Layer 2 of a small transformer language model trained on English Wikipedia (8 layers, counted from 0, width 128).
A neuron's activation on a vector x is ReLU(weights . x + bias), where the dot is the dot product.

Input weights of the MLP neurons that the questions are about. A number n stands for (n - 500) times 0.004.
n42 (bias -0.167): 611 570 519 527 356 440 460 497 323 259 560 536 449 530 443 464 442 250 229 622 614 531 458 703 461 472 464 365 629 373 438 369 668 345 665 439 586 380 549 500 380 572 264 392 402 614 432 428 573 444 381 446 503 404 497 365 708 589 596 484 553 528 513 418 582 481 494 484 445 427 356 521 515 645 528 620 481 458 570 874 648 466 588 472 602 509 532 378 507 531 603 445 515 315 532 478 459 402 543 386 852 497 585 457 641 507 548 445 464 484 451 604 550 445 418 460 678 503 446 300 592 561 536 485 553 393 357 512
n59 (bias -0.090): 575 757 437 709 577 478 423 398 367 512 530 645 408 432 465 459 584 314 473 345 375 476 343 525 399 452 593 255 454 435 545 458 521 614 557 428 485 428 464 436 309 478 723 632 493 506 534 497 468 632 373 423 661 531 559 66 497 522 439 331 515 593 473 662 579 546 572 500 544 535 393 506 416 545 564 515 552 450 343 676 512 458 610 542 446 542 500 519 551 527 313 491 451 556 642 573 614 518 542 409 422 393 538 566 310 307 628 484 562 417 333 528 485 491 376 408 439 596 506 613 322 479 487 503 554 645 408 372
n87 (bias -0.122): 456 484 432 465 332 484 487 677 561 494 473 531 558 509 506 525 623 60 483 674 471 559 463 578 551 532 519 451 532 546 409 380 464 485 429 549 647 704 541 418 585 362 434 494 407 779 494 566 381 423 561 479 556 579 418 497 485 463 443 433 515 405 590 407 447 536 491 491 432 626 395 657 397 618 342 503 676 350 597 671 456 452 503 568 708 732 512 482 714 374 254 370 418 598 508 532 333 436 533 631 528 403 600 391 562 487 373 471 604 527 441 573 524 447 619 535 500 534 582 587 336 407 488 497 494 579 418 570
n129 (bias -0.131): 622 372 639 668 435 513 739 488 617 456 427 275 542 361 606 404 539 462 327 373 565 689 438 248 551 628 323 516 527 465 531 506 412 635 602 559 544 480 474 391 506 622 526 529 439 519 408 443 685 653 656 704 609 603 531 503 682 406 403 667 456 324 408 538 483 558 393 579 421 584 422 561 441 687 399 373 622 497 410 613 588 465 266 566 503 569 652 607 550 459 558 500 569 455 485 387 423 515 622 527 406 600 378 459 516 401 425 569 227 397 363 465 570 369 460 547 354 667 645 566 571 676 601 578 402 451 529 482
n135 (bias -0.152): 524 580 482 548 457 240 603 480 512 584 454 582 420 432 744 351 478 586 645 406 464 346 597 548 595 482 346 593 566 506 393 436 473 443 651 275 527 431 547 405 509 570 573 463 683 506 541 518 529 393 360 395 646 494 485 497 265 543 491 703 582 569 309 396 437 543 440 576 601 439 406 450 480 416 506 477 395 404 741 608 572 451 245 530 296 340 395 491 506 476 460 381 471 466 558 413 555 408 365 448 503 423 626 485 227 506 563 495 626 531 414 442 442 607 468 416 582 491 506 772 565 506 484 414 506 571 322 357
n159 (bias -0.106): 563 581 533 401 594 507 450 736 213 589 456 671 520 490 458 584 517 416 516 450 428 651 462 552 357 599 496 462 475 558 530 487 689 563 625 686 372 559 699 757 480 543 396 574 676 641 362 205 575 481 346 568 510 405 379 392 480 411 522 432 503 405 493 614 360 473 437 196 424 514 636 555 562 451 403 516 707 811 463 410 305 564 340 440 606 503 473 534 560 510 500 521 529 694 283 401 429 565 619 336 585 585 375 362 644 559 597 573 500 541 615 557 453 493 472 553 453 551 653 484 598 533 279 506 513 569 344 626
n188 (bias -0.065): 385 679 631 493 474 665 471 581 506 676 429 532 450 554 471 442 588 490 419 525 530 440 465 458 532 421 400 516 586 587 609 607 555 442 465 607 569 475 528 478 455 401 336 633 279 572 468 614 458 520 484 550 612 459 527 559 494 516 518 438 681 549 800 602 426 429 500 393 561 626 395 470 472 370 665 459 553 475 438 632 721 417 519 464 533 473 581 443 510 469 528 395 285 534 584 401 612 401 442 402 422 241 557 524 644 417 475 564 503 400 467 611 645 325 876 334 561 380 469 714 464 497 642 726 418 530 363 529
n224 (bias -0.253): 556 504 480 322 512 297 496 396 580 702 459 641 637 436 480 372 517 679 432 62 424 440 496 646 535 617 711 479 575 579 693 578 354 561 513 420 516 475 455 471 665 662 603 786 509 367 365 180 512 492 915 408 714 500 540 531 439 513 223 716 975 523 635 673 423 624 500 406 691 560 404 591 515 568 373 621 238 617 704 570 500 459 394 415 569 520 479 307 534 656 471 661 562 529 586 496 571 444 188 456 575 596 474 419 628 423 656 471 559 350 291 632 763 552 436 597 414 492 533 614 560 484 344 376 358 536 761 411
n227 (bias -0.131): 691 550 617 470 503 376 621 393 624 459 446 659 519 472 561 556 435 677 522 484 469 575 569 570 409 678 527 295 397 513 715 380 516 268 408 356 575 536 509 420 594 867 538 664 510 410 303 608 340 383 549 536 354 468 559 483 645 384 530 545 478 482 468 474 523 410 629 491 497 580 412 657 532 363 354 555 448 409 310 507 525 494 398 327 434 459 448 565 360 561 575 654 599 558 529 418 461 357 660 466 575 597 523 494 531 560 327 539 368 407 481 586 494 466 673 715 415 609 452 452 587 534 516 692 544 627 661 613
n247 (bias -0.168): 569 532 503 550 428 468 457 569 536 642 457 434 601 578 356 901 572 599 724 360 493 533 279 615 494 437 585 678 655 398 622 463 692 556 414 300 523 735 488 530 507 423 665 507 636 520 521 517 497 452 575 534 556 500 614 468 606 715 647 659 731 542 577 560 451 611 523 580 427 151 400 328 515 447 437 420 463 421 466 295 530 507 403 457 533 473 370 497 623 604 236 486 452 551 298 425 551 696 589 625 541 510 500 655 572 493 383 640 471 317 448 615 651 474 713 562 467 516 537 543 640 324 507 478 543 539 557 531
n278 (bias -0.168): 382 421 560 607 423 373 671 553 679 396 492 590 432 409 353 625 373 652 577 189 533 559 325 457 607 385 563 458 528 458 485 287 567 392 663 651 371 492 503 443 404 686 342 485 444 728 516 300 595 532 473 397 574 683 500 383 623 462 489 637 579 406 710 692 524 640 556 373 691 611 416 482 576 972 268 475 313 289 367 419 619 388 492 470 481 567 577 558 622 489 604 608 457 424 490 527 355 496 340 356 604 599 543 489 684 237 589 625 551 473 566 462 628 625 602 386 612 579 622 709 170 471 531 436 612 529 265 412
n291 (bias -0.088): 472 527 433 467 481 357 527 526 423 366 528 676 423 533 603 373 401 661 431 503 406 406 593 468 583 447 741 517 552 445 636 430 464 528 500 413 547 351 577 663 614 477 392 560 333 450 652 381 423 513 483 408 456 399 599 543 584 523 497 429 404 497 596 372 550 563 284 635 652 559 632 478 437 447 649 273 554 468 681 579 556 489 342 528 542 522 391 419 444 625 486 404 414 465 433 495 494 470 461 566 664 639 491 525 550 482 515 643 511 678 691 585 432 398 453 378 635 495 448 710 472 390 471 447 388 561 474 596
n299 (bias -0.135): 632 445 458 379 473 238 524 439 341 609 533 415 543 329 453 704 527 511 630 607 644 529 318 537 469 510 607 610 338 384 635 357 594 571 352 238 574 675 500 417 612 485 549 556 647 510 544 408 494 546 363 387 775 487 538 633 445 653 572 490 656 496 389 585 650 382 468 604 544 418 528 636 751 336 607 478 586 570 411 591 436 379 666 477 429 468 473 527 589 484 370 402 324 480 446 474 341 475 542 493 610 641 446 420 471 398 500 728 579 702 465 658 287 602 623 538 565 665 440 511 357 513 329 485 529 420 523 494
n300 (bias -0.183): 601 389 494 548 449 503 529 587 564 467 650 547 415 395 698 541 448 306 371 554 574 597 721 475 646 556 386 392 549 521 689 353 530 488 338 553 544 491 505 464 397 547 609 594 494 836 584 557 354 352 448 549 365 628 421 561 604 466 489 351 512 364 440 452 374 439 467 431 587 516 378 529 277 420 503 575 421 528 650 632 420 572 625 458 328 664 644 466 370 711 629 379 503 647 646 629 561 485 432 474 482 462 525 391 612 506 472 479 512 537 532 470 590 473 538 518 557 437 384 598 389 453 519 548 616 532 290 401
n403 (bias -0.138): 404 575 535 531 633 494 287 442 526 436 645 595 566 471 565 546 673 137 512 618 564 378 356 583 599 517 369 321 433 638 561 497 435 561 466 524 683 616 495 386 448 432 548 261 449 462 555 583 514 492 500 690 478 602 436 128 509 557 455 413 388 500 521 568 506 521 650 541 620 525 598 391 456 660 541 537 572 606 533 513 503 352 638 602 512 550 584 658 491 521 512 308 570 548 570 437 512 500 406 550 412 526 503 488 494 401 643 487 609 440 436 589 337 433 469 558 515 647 428 617 647 506 579 433 424 387 686 461
n414 (bias -0.180): 562 655 569 557 410 437 376 371 482 470 521 556 570 413 388 663 608 707 488 467 529 867 522 478 546 337 604 491 474 366 432 691 589 414 345 586 371 571 484 549 488 475 419 491 513 400 556 521 555 230 552 576 656 451 553 503 551 696 466 621 548 435 512 551 563 563 458 404 553 434 305 416 439 373 449 483 561 540 573 632 388 269 519 441 506 417 472 568 591 587 608 559 494 384 349 468 613 459 429 599 460 406 450 686 565 588 438 495 465 549 303 648 524 309 516 465 593 603 515 364 512 395 497 506 336 327 448 579
n489 (bias -0.035): 510 603 649 408 620 540 441 435 480 723 608 630 373 524 493 300 782 355 419 493 449 622 500 496 431 431 460 415 530 504 343 594 407 486 457 593 428 561 436 454 521 449 657 426 448 432 540 343 267 675 564 351 533 511 762 601 528 581 447 328 451 587 555 650 485 472 383 566 352 573 452 301 336 493 594 530 511 511 822 388 610 521 597 579 761 469 606 436 610 626 511 385 444 273 513 503 652 721 404 426 436 432 641 634 463 464 762 445 534 359 531 721 622 289 369 438 535 457 585 767 493 591 203 546 600 480 584 510

Each question shows a token from some text and the vector x that enters the MLP there. A number n stands for (n - 500) times 0.011.

"m": 546 422 477 553 535 638 450 736 674 478 450 456 411 562 373 366 485 746 584 510 557 613 497 184 399 509 514 464 555 553 521 411 440 563 484 533 369 458 357 421 420 498 495 465 481 352 496 584 628 503 385 468 441 325 489 540 427 534 605 460 482 298 445 348 552 451 583 810 483 490 533 628 573 514 429 525 509 403 461 414 487 575 504 515 419 389 539 382 586 508 450 545 497 424 532 687 506 397 590 393 463 628 407 449 589 523 464 462 625 456 484 539 543 495 328 422 580 441 559 484 522 425 541 477 476 401 588 594
The most active neuron and its activation: n129, at about 2.9

"-": 499 411 432 533 540 650 432 617 630 517 515 453 479 551 345 403 525 524 475 573 551 454 606 265 432 414 551 516 491 515 495 466 417 547 520 544 432 535 344 442 357 379 492 538 525 450 458 526 604 529 453 480 389 443 340 541 417 508 602 425 425 197 471 388 554 533 576 686 535 466 551 628 517 475 476 624 589 448 489 466 570 615 575 613 463 378 528 342 585 446 413 465 554 480 535 530 510 300 584 418 463 578 438 530 611 502 476 186 606 481 471 542 459 545 415 353 599 528 504 523 635 329 602 471 454 384 543 633
The two highest activations, in order: n87, n403

" eventually": 493 441 447 553 581 523 452 592 635 572 477 457 572 529 417 486 433 564 483 556 467 511 556 305 428 470 465 491 494 512 518 476 484 510 448 494 467 487 300 352 328 505 506 617 507 434 438 568 642 488 497 486 481 349 335 623 422 500 583 502 493 262 522 308 498 460 576 791 526 504 564 430 590 431 360 717 487 495 480 427 475 626 572 554 474 409 489 402 628 528 431 513 559 470 532 604 449 550 631 455 486 513 372 473 653 461 540 258 550 397 540 521 504 491 329 318 515 525 587 486 596 408 498 435 470 383 664 586
The neuron with the highest activation: n129

" of": 588 434 506 548 566 562 440 638 562 515 463 470 470 486 394 456 515 612 558 528 508 525 507 389 411 477 506 492 527 515 468 433 531 599 454 572 428 442 474 491 305 430 521 541 570 500 467 540 483 473 481 412 454 413 365 654 396 480 593 430 488 234 475 359 471 507 600 595 529 498 563 582 549 483 335 573 586 501 477 464 497 510 620 503 451 387 527 355 613 469 437 469 529 512 538 622 479 339 638 428 432 604 466 495 645 487 514 283 597 466 504 569 505 468 441 329 549 467 528 507 532 323 514 484 464 318 502 552
The neuron with the highest activation: n159

"en": 542 499 452 557 539 534 470 706 604 455 508 489 473 578 419 377 556 722 499 552 445 546 540 293 419 435 519 477 494 521 547 444 377 564 440 519 388 502 324 381 325 406 367 570 578 370 473 630 639 490 418 376 500 421 346 599 403 467 574 492 505 397 462 329 534 487 563 834 516 476 567 557 593 455 422 564 507 439 482 449 474 540 550 431 442 400 548 377 570 507 415 541 477 471 531 666 532 384 580 398 387 560 446 479 543 523 502 318 688 560 474 570 480 412 443 367 658 468 639 523 498 473 541 457 552 330 535 677
Which three neurons fire most, strongest first? n414, n291, n135

".": 550 428 514 530 620 578 450 676 602 467 441 445 472 495 351 432 418 587 525 465 494 497 557 329 522 485 520 455 510 591 540 485 440 600 527 584 417 405 323 430 444 433 481 521 554 345 456 495 648 498 472 509 439 359 388 658 382 530 574 480 511 331 476 424 512 458 594 649 513 519 533 591 569 478 426 654 486 449 540 434 516 621 502 507 403 379 542 297 625 543 418 463 496 469 537 685 536 313 536 439 431 617 382 479 650 491 492 215 557 429 458 547 536 435 384 454 541 459 593 533 539 350 540 456 477 464 489 656
The neuron with the highest activation: n224

" a": 474 460 515 554 555 550 463 606 648 543 492 464 489 526 431 410 424 594 604 434 477 532 432 286 400 443 520 507 511 583 556 373 449 599 488 544 428 523 307 485 323 493 470 553 478 417 476 614 571 474 427 461 495 403 429 618 437 490 587 399 480 278 449 447 476 443 578 603 508 501 548 566 561 440 499 570 477 451 510 423 487 597 629 463 313 386 516 348 598 564 450 485 519 549 537 556 496 412 632 466 425 591 367 471 541 481 555 308 530 430 523 544 518 550 452 350 585 512 578 523 569 335 559 528 511 303 485 647
The neuron with the highest activation: n300

" However": 450 408 460 534 630 535 442 596 534 597 447 465 485 450 382 489 433 575 567 525 486 533 508 327 437 454 488 496 497 547 554 467 484 609 481 537 385 465 472 464 362 514 482 671 534 397 444 511 709 471 371 518 485 303 337 592 440 504 649 433 526 267 476 479 509 481 516 771 534 481 532 611 584 421 345 691 449 508 440 468 511 612 613 589 410 458 547 416 633 504 434 536 499 427 534 541 463 512 588 420 528 438 368 477 604 447 558 361 594 483 474 564 470 416 340 402 545 500 688 522 558 340 423 471 432 438 545 612
The most active neuron and its activation: n159, at about 5.7

"ki": 512 385 497 553 529 588 464 661 636 507 466 454 422 533 350 418 519 653 583 553 466 491 522 355 493 375 581 492 497 498 515 430 426 556 492 524 453 470 389 367 389 468 442 521 445 290 478 667 673 538 518 390 400 444 366 588 390 567 702 437 488 337 523 232 501 414 617 853 514 465 546 563 568 465 362 493 525 509 413 452 447 588 586 540 421 360 569 406 509 506 460 426 481 431 526 644 553 433 609 429 613 552 471 463 651 499 451 196 640 546 510 539 459 395 360 400 635 482 556 535 624 372 489 459 496 481 576 632
The most active neuron and its activation: n291, at about 2.9

" as": 481 394 403 532 579 621 464 736 597 460 481 451 539 558 438 466 544 529 498 511 482 555 549 377 523 557 509 497 522 533 572 428 421 522 435 561 414 483 413 488 338 417 543 589 495 475 516 638 559 451 399 434 427 459 320 620 400 509 467 464 462 233 476 434 495 510 496 720 483 481 525 562 535 412 440 610 530 460 520 467 501 633 572 607 505 387 548 371 552 483 398 475 505 480 537 681 497 402 626 460 340 512 473 506 581 420 506 234 633 480 403 522 458 503 371 464 598 483 560 546 518 427 610 504 442 298 531 572
The most active neuron and its activation: n300, at about 5.1

" \"": 438 400 495 546 585 637 462 570 604 494 468 456 551 504 307 424 551 503 535 528 465 484 562 338 354 369 503 530 491 579 504 408 390 570 513 569 391 403 455 413 264 461 485 568 457 420 465 681 625 511 432 474 539 445 446 536 387 489 551 490 443 251 492 401 534 468 676 625 458 494 551 620 537 481 435 679 517 511 573 484 548 696 583 429 381 408 546 357 485 427 489 506 492 506 532 625 480 484 530 463 391 645 392 533 609 449 490 297 597 474 494 525 417 475 375 489 533 507 593 530 563 458 554 492 428 396 584 612
The neuron with the highest activation: n403

" for": 541 439 474 557 543 605 445 718 568 508 490 437 536 564 400 418 547 580 484 497 485 483 532 283 452 492 496 462 492 596 530 461 519 535 514 559 417 455 446 447 347 382 489 589 532 485 484 651 457 466 514 390 484 398 323 669 384 422 608 399 450 225 524 422 476 488 602 656 520 477 550 576 547 485 375 623 570 500 472 504 508 530 568 504 446 435 586 391 604 528 437 457 547 481 532 651 445 422 628 442 423 507 461 496 626 468 519 243 650 509 392 580 468 495 398 387 549 424 571 524 535 330 569 460 394 343 523 566
The two highest activations, in order: n87, n300

"ev": 522 309 421 550 513 572 465 719 522 581 492 450 460 570 397 368 433 629 530 575 424 539 514 421 349 426 552 537 458 550 492 430 425 647 471 473 389 408 212 381 382 529 502 548 547 340 433 652 682 564 460 504 507 465 380 545 533 429 548 447 477 396 534 332 504 559 553 881 471 461 512 541 541 576 407 580 513 539 459 458 482 565 527 505 487 397 502 493 623 490 444 541 511 355 530 732 457 424 535 429 406 583 357 510 629 493 509 258 552 483 435 488 503 449 422 338 522 469 619 499 602 369 580 504 483 303 687 714
The neuron with the highest activation: n129

" Of": 509 511 483 558 525 594 453 672 584 559 409 450 480 496 431 461 519 595 596 503 563 470 470 450 356 462 521 536 462 505 531 487 469 673 439 595 377 499 476 396 270 397 496 585 546 384 457 523 554 475 417 488 490 413 372 630 416 517 674 416 450 247 455 450 517 490 644 733 551 446 585 548 613 429 367 611 532 559 423 462 487 506 587 531 474 410 566 375 603 418 436 480 475 450 527 679 417 427 654 418 463 548 399 521 611 396 522 326 648 485 497 552 468 476 477 378 585 418 603 499 570 422 465 440 447 310 538 587
The neuron with the highest activation: n299

"ila": 478 450 524 525 545 621 449 851 579 498 365 494 433 501 387 443 493 681 512 535 521 487 543 407 387 416 523 539 481 547 535 442 493 607 406 553 452 465 384 489 444 428 467 606 587 309 486 561 501 506 426 414 414 426 260 540 353 483 569 425 510 377 390 309 471 477 588 889 602 484 562 533 579 454 321 538 500 493 457 399 434 607 573 520 454 336 484 464 563 505 438 477 528 492 534 533 562 379 562 489 412 584 407 475 662 503 558 256 568 454 556 566 516 536 353 500 534 480 578 563 595 389 504 439 484 373 596 682
The neuron with the highest activation: n159

",": 475 386 464 547 594 589 446 724 537 487 511 462 488 564 419 438 530 537 552 537 528 540 514 349 441 445 530 475 484 524 532 470 413 577 481 479 495 434 390 347 336 393 487 556 511 397 467 568 575 534 418 460 488 411 397 689 387 523 534 499 473 194 458 446 508 468 558 628 506 453 545 548 587 486 404 610 553 458 453 465 540 594 634 502 383 346 512 373 651 491 413 458 493 475 536 671 513 457 490 461 460 550 380 538 612 454 440 358 490 453 543 550 496 480 385 389 539 500 567 504 623 459 537 473 494 376 598 629
The neuron with the highest activation: n299

")": 483 393 442 543 542 538 505 569 658 545 420 494 475 546 366 451 509 665 590 520 486 513 533 370 503 480 512 455 449 559 524 481 500 606 447 589 329 477 354 354 438 427 468 582 523 311 512 470 567 539 398 413 485 359 482 624 429 464 646 516 486 355 459 407 453 465 582 606 467 465 548 516 603 432 455 589 558 437 519 335 506 604 643 563 414 454 563 298 645 541 382 465 479 499 534 566 426 405 602 425 399 553 427 522 655 471 490 367 513 394 450 573 521 499 397 401 548 558 638 497 552 330 525 487 470 424 465 717
The most active neuron and its activation: n247, at about 2.1

"|": 507 418 515 522 590 557 438 590 606 553 358 456 490 502 362 372 470 578 532 551 527 548 513 285 344 442 524 551 513 564 560 443 450 552 505 546 393 457 397 404 341 399 471 567 486 396 428 539 611 557 399 425 487 378 339 634 453 496 517 426 469 324 478 451 488 485 558 597 559 498 541 592 570 443 469 607 427 479 464 444 487 590 629 557 392 298 524 377 604 487 463 513 512 442 537 592 469 489 638 437 361 545 475 562 551 490 503 260 604 487 489 556 504 502 486 317 577 495 586 502 606 415 552 488 509 455 607 708
The most active neuron and its activation: n188, at about 1

" Inter": 485 458 406 558 529 657 446 614 573 389 488 438 537 514 321 401 483 495 493 639 616 486 467 349 424 429 572 462 544 614 451 480 491 597 475 510 395 528 385 367 392 460 497 526 536 317 433 639 601 518 433 431 516 418 359 501 448 517 653 337 467 268 496 351 592 448 610 779 530 517 511 619 492 464 447 639 531 489 490 375 504 527 651 563 411 441 533 420 626 613 414 571 482 489 526 753 511 373 570 467 423 566 355 548 592 471 514 276 686 463 479 501 429 426 278 358 572 502 524 499 546 390 538 465 485 473 611 631
The two highest activations, in order: n403, n59

" (": 449 411 460 530 570 516 441 640 621 519 467 484 393 577 226 462 515 557 507 514 472 518 450 398 415 400 547 497 508 592 568 437 404 626 526 606 403 455 431 443 393 440 527 462 552 402 483 563 598 443 433 481 512 375 436 616 438 522 575 422 463 318 452 375 536 521 586 594 513 484 515 637 601 453 462 606 520 494 537 484 494 680 569 415 416 319 590 355 544 513 373 512 482 487 535 627 527 460 562 471 443 652 366 518 613 469 619 335 444 514 528 543 462 438 349 436 505 478 587 515 587 334 541 453 485 414 563 573
The neuron with the highest activation: n159

" Tur": 521 553 454 535 587 656 453 682 606 536 483 465 483 472 390 416 426 564 628 558 596 518 518 385 404 461 578 459 543 556 484 470 433 615 547 585 403 356 374 358 497 393 515 545 594 176 509 516 582 480 400 544 481 376 368 526 391 503 608 390 410 391 537 308 506 487 622 841 526 507 558 598 645 479 445 569 528 409 365 289 521 577 630 519 398 333 498 440 642 531 436 448 502 484 524 739 442 384 585 414 443 520 326 474 605 416 652 360 591 485 514 548 520 420 247 371 498 477 640 524 623 356 546 448 495 414 573 602
The neuron with the highest activation: n59

" various": 466 438 437 538 545 610 466 566 643 564 535 467 478 535 488 377 430 577 529 610 437 492 499 248 407 467 550 440 553 615 553 486 421 559 505 544 448 432 362 466 322 418 516 581 516 502 468 630 538 501 435 401 502 342 273 481 390 522 581 411 518 162 494 430 532 500 536 674 599 517 547 562 485 465 298 645 529 404 484 405 542 574 647 603 483 464 550 462 661 485 476 495 470 502 533 564 487 382 683 433 485 530 426 500 682 489 480 220 584 471 483 508 470 514 435 400 593 466 548 483 584 321 563 432 459 428 532 623
The most active neuron and its activation: n87, at about 3.4

" Mont": 476 516 488 543 589 703 458 740 493 427 458 457 590 535 365 473 481 511 489 531 516 513 510 366 414 426 542 441 486 532 585 414 460 646 434 594 393 542 433 370 425 436 481 564 525 268 495 580 680 485 471 519 505 422 378 577 422 472 615 397 393 384 533 318 514 451 633 811 559 471 546 624 589 390 401 672 485 428 501 440 416 640 585 462 449 249 585 392 597 551 409 432 567 503 522 834 431 328 570 454 421 569 332 521 555 479 557 272 611 483 464 533 456 480 370 523 615 490 504 519 526 329 479 479 514 373 555 670
The neuron with the highest activation: n403

" Smith": 460 475 412 558 520 573 479 611 519 543 414 495 499 524 321 504 536 630 536 499 463 524 488 308 362 456 532 484 539 573 556 436 470 552 522 581 390 491 453 407 286 431 475 531 518 283 463 593 771 475 484 508 534 322 351 582 369 505 673 474 416 359 441 293 533 449 574 808 491 452 562 512 604 483 410 600 448 482 437 373 496 605 625 504 403 411 548 364 527 557 423 515 411 462 527 765 538 420 560 463 475 576 355 497 615 504 472 383 656 449 454 579 536 423 406 458 609 512 606 488 501 290 476 426 550 449 594 595
The neuron with the highest activation: n247

"known": 457 387 430 538 607 551 457 589 607 539 489 472 446 510 427 441 481 635 517 483 518 515 529 285 452 379 536 524 511 566 544 430 514 667 516 529 394 416 317 352 317 501 532 602 529 453 442 616 650 510 395 354 539 301 342 542 348 433 616 455 530 349 369 390 507 491 465 754 483 468 553 570 502 501 323 545 530 442 482 485 441 588 628 595 369 456 509 500 519 442 448 475 510 518 534 541 482 425 788 478 459 512 400 527 667 518 495 400 541 468 485 527 505 509 430 400 611 508 648 473 599 493 506 520 440 356 624 601
The two highest activations, in order: n129, n299

":": 484 457 490 573 565 569 462 720 605 463 464 458 493 565 454 480 474 535 519 544 516 515 505 316 430 390 512 471 441 575 485 449 442 588 533 500 448 540 456 396 359 362 472 538 531 425 490 591 547 560 473 439 438 364 434 628 355 444 505 507 472 306 515 441 540 468 548 574 553 476 598 576 495 467 394 597 489 460 432 455 511 643 633 529 405 385 591 286 634 462 421 499 469 492 532 555 475 436 576 448 347 571 422 557 642 474 507 269 487 492 473 525 484 512 355 418 577 480 620 538 558 388 493 501 485 322 495 628
The neuron with the highest activation: n87

" to": 499 501 503 534 575 542 422 553 588 521 408 457 507 570 442 439 486 557 537 506 477 540 508 290 413 439 541 481 521 491 501 443 457 552 416 533 444 537 445 434 362 553 527 598 583 456 505 572 595 429 434 387 433 397 405 674 430 485 674 478 581 320 518 420 500 510 661 541 563 535 525 593 532 394 405 673 408 473 388 513 479 588 617 515 384 303 578 372 579 497 411 410 521 439 534 622 479 432 600 445 407 539 376 525 592 491 553 232 571 448 444 565 493 476 447 324 612 467 598 529 529 343 532 450 503 456 524 606
Which three neurons fire most, strongest first? n414, n188, n300

"De": 554 396 408 547 503 592 473 742 696 407 400 432 486 499 347 444 483 524 510 472 540 508 485 268 483 432 494 512 525 619 506 480 500 603 527 566 435 424 292 381 441 522 533 490 470 285 456 593 676 427 460 372 384 365 406 614 391 489 658 515 514 326 479 347 520 456 584 848 519 425 540 576 585 418 493 641 505 496 516 419 460 549 573 560 423 283 492 444 501 535 436 476 546 464 529 677 497 390 664 444 347 536 405 507 562 509 477 415 553 483 508 554 475 453 300 455 587 516 599 508 545 468 565 469 504 560 605 651
The most active neuron and its activation: n129, at about 1.2

" economic": 425 410 517 568 539 482 447 709 515 521 503 444 449 504 450 415 501 557 545 605 512 426 465 286 356 507 491 501 535 606 585 415 467 542 510 537 463 419 464 442 317 464 463 571 539 390 486 556 612 460 483 428 522 366 333 551 443 588 588 410 497 287 537 279 587 450 573 698 487 460 547 637 516 501 338 634 480 463 491 380 486 522 596 584 414 450 565 482 598 534 463 503 541 352 524 714 533 345 692 501 514 585 408 486 669 518 525 159 508 392 475 530 482 492 397 381 674 539 579 453 624 371 554 426 516 274 493 655
The most active neuron and its activation: n42, at about 4.6

" Assembly": 504 394 440 545 622 623 476 647 530 524 413 404 521 496 369 481 475 657 617 572 527 506 486 326 421 495 502 457 458 624 492 468 486 532 469 545 405 367 478 468 428 451 541 491 506 276 426 479 664 439 447 334 467 372 452 578 456 478 560 476 421 327 508 359 534 494 568 782 573 450 563 562 542 422 378 614 519 452 434 235 491 559 622 491 410 416 495 445 647 520 398 500 445 449 526 819 514 379 691 506 392 525 481 558 624 460 600 279 488 418 524 562 506 467 383 450 611 478 557 486 596 383 563 507 477 495 645 613
The neuron with the highest activation: n247

"\"": 489 364 495 530 586 564 479 552 569 523 415 474 518 575 440 513 545 573 587 556 543 498 509 289 475 455 480 482 486 547 498 482 471 627 510 580 353 400 283 402 384 369 491 508 392 353 497 524 638 498 406 430 467 376 383 592 429 471 570 528 542 263 436 306 508 516 501 673 468 473 526 619 565 489 458 599 626 522 466 383 478 603 577 562 416 458 591 354 520 514 425 474 518 461 539 578 463 480 589 388 403 571 451 519 672 475 502 316 612 474 417 536 479 533 331 401 524 473 610 550 582 381 525 561 502 393 548 581
The most active neuron and its activation: n129, at about 2.1

"s": 498 407 420 542 584 582 423 684 576 525 469 472 408 528 399 412 495 743 568 590 568 526 523 265 449 441 535 452 460 580 450 463 435 541 459 541 416 501 398 464 317 376 463 558 564 371 526 540 620 488 441 442 457 384 409 543 369 504 552 467 431 213 492 366 545 493 616 701 543 502 544 583 629 518 424 659 527 375 490 379 499 537 564 523 421 427 513 446 606 521 459 513 467 428 538 633 477 434 550 438 429 601 491 526 548 449 486 297 570 496 520 552 528 583 414 343 531 517 569 521 576 360 547 512 445 389 492 564
The most active neuron and its activation: n278, at about 1.2

";": 476 383 515 543 587 546 461 714 570 542 487 454 438 552 406 444 537 571 530 583 502 537 448 337 455 465 533 437 468 554 543 445 469 606 452 559 503 507 407 447 474 330 469 538 423 393 467 552 571 558 449 464 450 330 433 698 424 552 564 465 482 271 516 394 500 427 545 563 565 480 580 559 551 433 414 596 498 465 516 413 560 592 600 507 411 323 560 208 693 506 422 499 474 482 528 659 542 376 487 421 433 515 421 523 644 482 518 342 518 476 504 533 516 412 301 473 581 479 602 504 533 360 487 476 518 453 542 674
Which three neurons fire most, strongest first? n489, n188, n291

"ai": 488 435 423 560 590 578 494 810 609 479 423 455 450 535 331 368 525 669 536 519 464 527 473 320 493 527 560 510 474 586 567 495 422 562 456 539 370 488 356 459 389 411 370 562 542 262 446 644 582 519 468 368 490 493 480 549 358 529 648 488 466 371 537 204 500 424 541 911 551 499 563 591 534 475 313 584 535 520 492 445 522 559 481 442 490 408 513 394 586 558 489 453 481 476 526 667 551 389 590 461 389 492 426 530 579 519 555 354 614 434 470 531 471 444 349 412 556 480 568 546 543 303 522 434 586 388 538 622
The most active neuron and its activation: n291, at about 2.5

" video": 434 442 474 539 554 508 469 564 639 451 472 462 514 493 472 467 507 588 583 603 556 478 521 279 369 404 562 473 558 540 485 495 431 511 438 604 408 434 485 443 314 352 518 496 499 388 478 613 586 501 371 466 487 321 450 512 329 551 569 412 562 274 490 244 555 443 622 725 528 521 547 553 463 456 406 579 590 512 408 265 495 641 639 616 376 409 539 355 528 574 425 472 580 507 525 719 533 375 667 436 438 533 496 499 658 497 530 182 597 445 538 505 456 505 357 451 670 433 544 523 601 396 529 490 489 354 680 609
The neuron with the highest activation: n403

"ly": 495 446 476 539 626 490 460 631 611 556 420 476 483 454 409 452 474 723 515 488 492 491 465 254 407 534 556 428 542 492 545 421 446 614 397 484 439 493 414 441 398 572 514 639 546 411 448 521 710 483 433 469 444 404 372 611 398 538 585 467 468 277 430 346 482 478 546 773 540 504 582 566 583 498 412 591 490 448 509 466 461 560 554 546 450 366 491 348 664 526 455 471 454 473 534 591 468 405 527 451 447 508 420 431 650 470 563 229 535 411 569 515 460 522 320 395 577 509 602 573 566 398 516 443 501 472 601 606
The neuron with the highest activation: n224